Layer 3 of a small transformer language model trained on English Wikipedia (11 layers, counted from 0, width 128). Numbers have three digits each and are written without spaces.
A neuron adds its activation times its output weights to the MLP's output. To switch it off is to set its activation to zero at one token and run the rest of the model.

Output weights of the MLP neurons that the questions are about. A number n stands for (n - 500) times 0.00087.
n1: 456518549578490509646442516365579779552703643388463567528590432514529763645494679538556571487509516481529604426582532302555356539433595615310541588497653432572690772402755433562467366423386530516546500366650395321553617482448558544582725527571579567557575785643341709585545590572323512356397405457474414288638562597515580528335478591527587520469522477515551428650565517409647523474418
n10: 540452455487290503474403466620461659506584290370424553457453371579514411506514490421575376546444367375554410598463428447365568561669609503389390468437551631574438421604503533544446594651433488411577483565592379466463436191462614639763487567487595380769490497497349373503576427366490485447438744537456670412664575228410290724538551729430536410413509449509605608364582392587453354454523
n52: 494629425463599587537535568464662416588561529566435586315343455556524438652403408415530506490257642367583588612552471335566352561311296584510409527523393532752443440399547572553504399264484444644279392574527445555557603383500776532458510461500617594367360452623655617646297401415482503555555648510526330453481401603500646753513266774637373399597542430494370638641344551529512607404382
n86: 400602621580618706486453476514482549549521442391698320454391427598491596602322493548525770416407690452691541448581469659533476589646598581528599674724598328325398490417490450556520364466543361564563341832407734362497424602528438490594486518534574428546536466553487433627555704500386500594700434420376550503480574513588215669445612671722536714530507646625699520349430439678597528566711
n114: 436560393547288516534608627487412503695436719472417386455571615377444305402444582563324399584475629591360533355317336588462442387395330510673467433546418309651634656598595376418595618641649615432439403371514420642535650525360444510273386627602525384466647558602491409406549427648496541271418538430430275614456603452509532471307496381244606470464623450494408565661605479629670500303490
n144: 543536432514525596649259682585430465584389622302536472566481549536628493773391521500503487736484630487589675554399659574451410386588312626634331407554490687467487438338709457379578835629604625314580478503369366517573620487507565287397631514606496510433634450690613570511435339512534444560468526490486211611523617597620553742706508613541454493533564693513540490573786390407404325584584
n145: 793487506553490575164426261616364300664595569510548375468478503591453696605459527388612484633670433575483640523425326334531562457507522690530480436526551608627614500434554323450447342375525571365615483361569543494538520824376566409276657437374311569538560510432488223458414443574379679506431329532410698525510422519462538412604427442356428500484471399551610539322462466519469715515707
n160: 645287602483631494466567355404405459541500582577455413532447574606470493432713438586452519393447460388493477404247665272525364454460503565503500634641700602514688369496697455428447533589287519513510496649462528728445513535769327510454464511350697408407433539297436515542430510440452583598531376342553205385388521653386519490688554403350455598760578557598600516494503431467456875500459
n181: 522421582599332488700466381487685552563386582376513364466568469551435451474489503481689400444488328469410600510616415450419503444459500490420374349421455289439199497440421367729627525415582488543642470438325619624558590546506399310603685568652503684533389580562316616493399465451514555543579433423678107518515790556349515513606378599500523558466310654567626599330604622469443712331487
n187: 581466592474537473526466544404572336555474633520637597590596447412474437437334437720572595700455600627419361487481309475588556657490537484297735458421503309537417275466589567662419309322558452394357723694487497719519445764578369578365541405446452409374507406334586570534443484517539552243393476587477209503644459343351475513536377519666547431497528409494634541344478547453623428532493
n215: 634555451471613753542554554645490378418615615405634634345599394360440790474431510548388445541509510529471316272497608367445393434567580316594688276405491382702306262490515621500331401644482452513493436500440467418628662494490548258629564592471507448477370381540470408480433574355482481664584454631636307577327593443482379617539515541524620382349538477592276365503534490481551480421319
n216: 510437415407977574684629539355480328516594412455448665421420459465512647578535517516635415474408348487663613572532431542537397476357550463639409703461494487503447706510475713404530324497532636743547292372568540716500457478497556529584513332694560372435503356211642568378457434452314465526486462481431629503494465664503589669613569445570534443523458616280528529320602585558380637461564
n239: 391540503404401644620493364490617732576595475429283343580509361480591659264420484554258573534566455368458431379242348585542235559478597624526339365355330386381634506564381497521628430601650620401461460338467530584355523528516354531628478561430387682599527531520667398547548516514532509619473467562500638482586562544397522613580385500674596617397384481552630553653592308325494566643533
n311: 548645652680701675546371673432492208572469395488583520588305574493561480340466453602593456392500492658435444538582504522518359504745775621355485454485623489585402387444333413496308293428562578585546336474405802403765692336320458522448275508603263406602774541571545683560591534395563390704607424570222288478216553619460687537381527663391389539422519431529614363559676646690304469330597
n315: 308497439584465544384500500644376483475548457372388759523522455470503465503563510734369603539378655401595751577411370454430552540400458634510467469357404510422285545535487654471546290500465500464527535392455469513425639468297473326608467543141529322465308513327414535408410497355315603359451487487510521580201543621334322464666535621525601534657510439420356392366371577552497755700370

Each question names a token from some text and the token that comes next. It shows the activations a of the neurons there, in the order above. A number n stands for (n - 500) times 0.015.

Then comes g, the gradient of the next token's log-probability with respect to the MLP's output, scaled to length 1. A neuron's effect is roughly proportional to its activation times (output weights . g). A number n stands for (n - 500) times 0.00078.

"an", then "s"
a: 503500720500511492492498452481516522508496508
g: 299538485453443614621694459463587364572330505481582503457544434492676490442440590453460430471466672479544620655490412418452445475375601703375375590455701608732489558506717511421463476547560357487628362494347439395347096501542540412479392320443718530404584371624372573489319413397617498501515617393568613442516613458564606646328460555369341402756394648378318698485583471247494653683577
Which neuron, switched off, lowers the next token's probability most? n52

"chi", then "z"
a: 503488559519511484518512496485505470501502525
g: 586476433425515338324437391605644401706628326718546463522394458466484338595244292221621482594521466580463483306531555311560609464475523643524379475585213718631323498451368458637622425330728517511428517578489327266458498513522389361745540582493491539368613391593559431419572583510457369446478592516313597524508461423604459569556447526617387323673765396569544567540485529401485737484577
Which two neurons, each switched off alone, lower its probability most, in order? n52, n145

" that", then " "
a: 497510471506509480510321524499534504490505501
g: 325529518410539622696333475379616452577441471584432371683399228488499559470532510447598434605640462580304479543492427429594473571426575459660588618512554389507579558402564815464633434571705562436323588449507634467441660552396689529508556482313520710473352214489527744519454514399466416345362390457434664731616447340541447542549473690408773509493574433420574537646657438245658356349554
Which neuron, switched off, lowers the next token's probability most? n160

"low", then "st"
a: 507482513500506502499506496475509497500511543
g: 547444516499514513379368237397586499492412687486522600415571621661456505298498758506420609412446419664517243572364469487399282342351429593607471644604598650469635503615588425659472615521763654524668413397455447438521668603339456646528421397625586648665692573539382601569647384548582499643468617438610650484412313610590682494510425278487360779613474483569493550441520417360508607522300
Which neuron, switched off, raises the next token's probability most? n315

"ten", then "d"
a: 484507518500505506516493501516476504569504511
g: 502688657727405547607596411664317822488311538509747458410491611617416555499472329625402520522446462625462582460385586402648533449657606522747449258330350359323357562631469542598419590404382628477544453524535354439494230613680511380539521360354553350638363523452490494685545639602394669623328395435493567540445535426441599534736427577535543510409358462448602558640465314568401513548381
Which neuron, switched off, lowers the next token's probability most? n239

" su", then "ed"
a: 514478497505493502474499499501635508542502487
g: 478456583387381504380371640554704254448481547506497634353413460510591422521329691501462550590446371350606479468746549382601374584501513520537580616619499148113400526409461414547433427554446383684377387511348370613528388474424359457365454499453488415403370443488528493506434651371523681520392482366770350513734521272545498402354455371422693582604438720453414539372600629645488491541519
Which two neurons, each switched off alone, lower its probability most, in order? n215, n145

"ci", then "ent"
a: 542496538514487489506511515516490451494500578
g: 479632424526561410615368447348555581526661601680495373679394517390668410484390509357440595215578512379363590355459451533377427468675457610605301449629611386463507500283510503374609555478308594376556530266670539679270361435743555331370546530530626506648452594471603481572597656570378465626385453646546527437558425619560530283469435358440455635634475587712627488317614695444408640300564
Which neuron, switched off, lowers the next token's probability most? n1

"ological", then " found"
a: 494505502505509495429410511499474502506500489
g: 272587550512585674485553525466412463516551448293327403581703409498412449471369473504576479472470464345580507546558399604538480462355508392448280647601310287603253547522721593323573639569614434537421560273489811426411509627628557584416559608704582500444568611589367528525630650354588762544498507528434378534533806463578360698451697421393478526523424548374575602708481487598615307371570
Which two neurons, each switched off alone, lower its probability most, in order? n145, n160

"it", then "an"
a: 478506475493514482444508517503487483492505830
g: 602373602517689477576595533670539452447522334375431593400699627559597618460407691664475480447389477446440514624468615662582768369550521584574764667491500704377538441400608676631573623518755456400419572268494508415568479477685361537587658389498539660548436230584468418583690395414601378590483447481657576362422636448469483513610363649563449584773424664488476572369609471704492712573534
Which neuron, switched off, lowers the next token's probability most? n315

"men", then " or"
a: 482507824503493506504489500506482541431491504
g: 631556460523522500579550492504556575882478462427607433539559521526820500513469398439435482524625231259557663365123454394590440516584571567480632534610398437620569424431468322500485303595311450334357594496476488442586657569372593595442589315445673631538458557418434724556428556333430533652685468468596565690638561506329450497288597469414534647532432512489397652529526617453623563341296
Which neuron, switched off, raises the next token's probability most? n239

"it", then "'"
a: 512498535508520476509520457469514541502486506
g: 624649709598502687660536519685406386668598498551248497382541451308398559531531687616540555271451356585530444611382484418361567551367295538439420753537432324558473619474471450518503307348466186481425467537300466438508486548472448560667484579533604706536626388617424690640507558589510375659439622652421526524587310475387417455603431415441578362633497521645426690372405620766472635381580
Which two neurons, each switched off alone, lower its probability most, in order? n52, n144

"sh", then "ing"
a: 515482471500476503494499505485493506482466486
g: 584311401743380314445617701354456434497492530407568654452604389553492480408438322484382460470530569339459227489334584302596510334628372583380524540548512374093377745517567478459483560462526540597458448617616703398402614612392515482618401522547353349515542366512557476700523356508394633576492560390476533318684427488589370371485499347541480524234369586511564692421474563610328347636559
Which neuron, switched off, lowers the next token's probability most? n52

" ", then "self"
a: 505494499497498502499493502497492497471515507
g: 467614597443568645495519639401489523436471209540513510700529453502404514622514460396622521665560439562488564334444434581570510701521461555458624711684519777678533339567390596636542452663377476472657434550547214534715411402606557556374352464514376548618267490527675548163471532615378528469496360480532560346615451360510502303290734517419564609552717378392438357609457642508678474553533
Which neuron, switched off, lowers the next token's probability most? n239

"ic", then "us"
a: 483489497447558506505517495487505482524489528
g: 424540407390548695377618619599490522388585671522404578453444580595427523486500389461377474503378762323405545613221593372559522663410717383610468471615606244347455453615477430561453463422351581447594715514417341419360360494385539336651580504569453727684349589191585331440447521426487456401433383506228503362599499424591619625683521510470597455662445749476511382358480581495635631467493
Which neuron, switched off, raises the next token's probability most? n114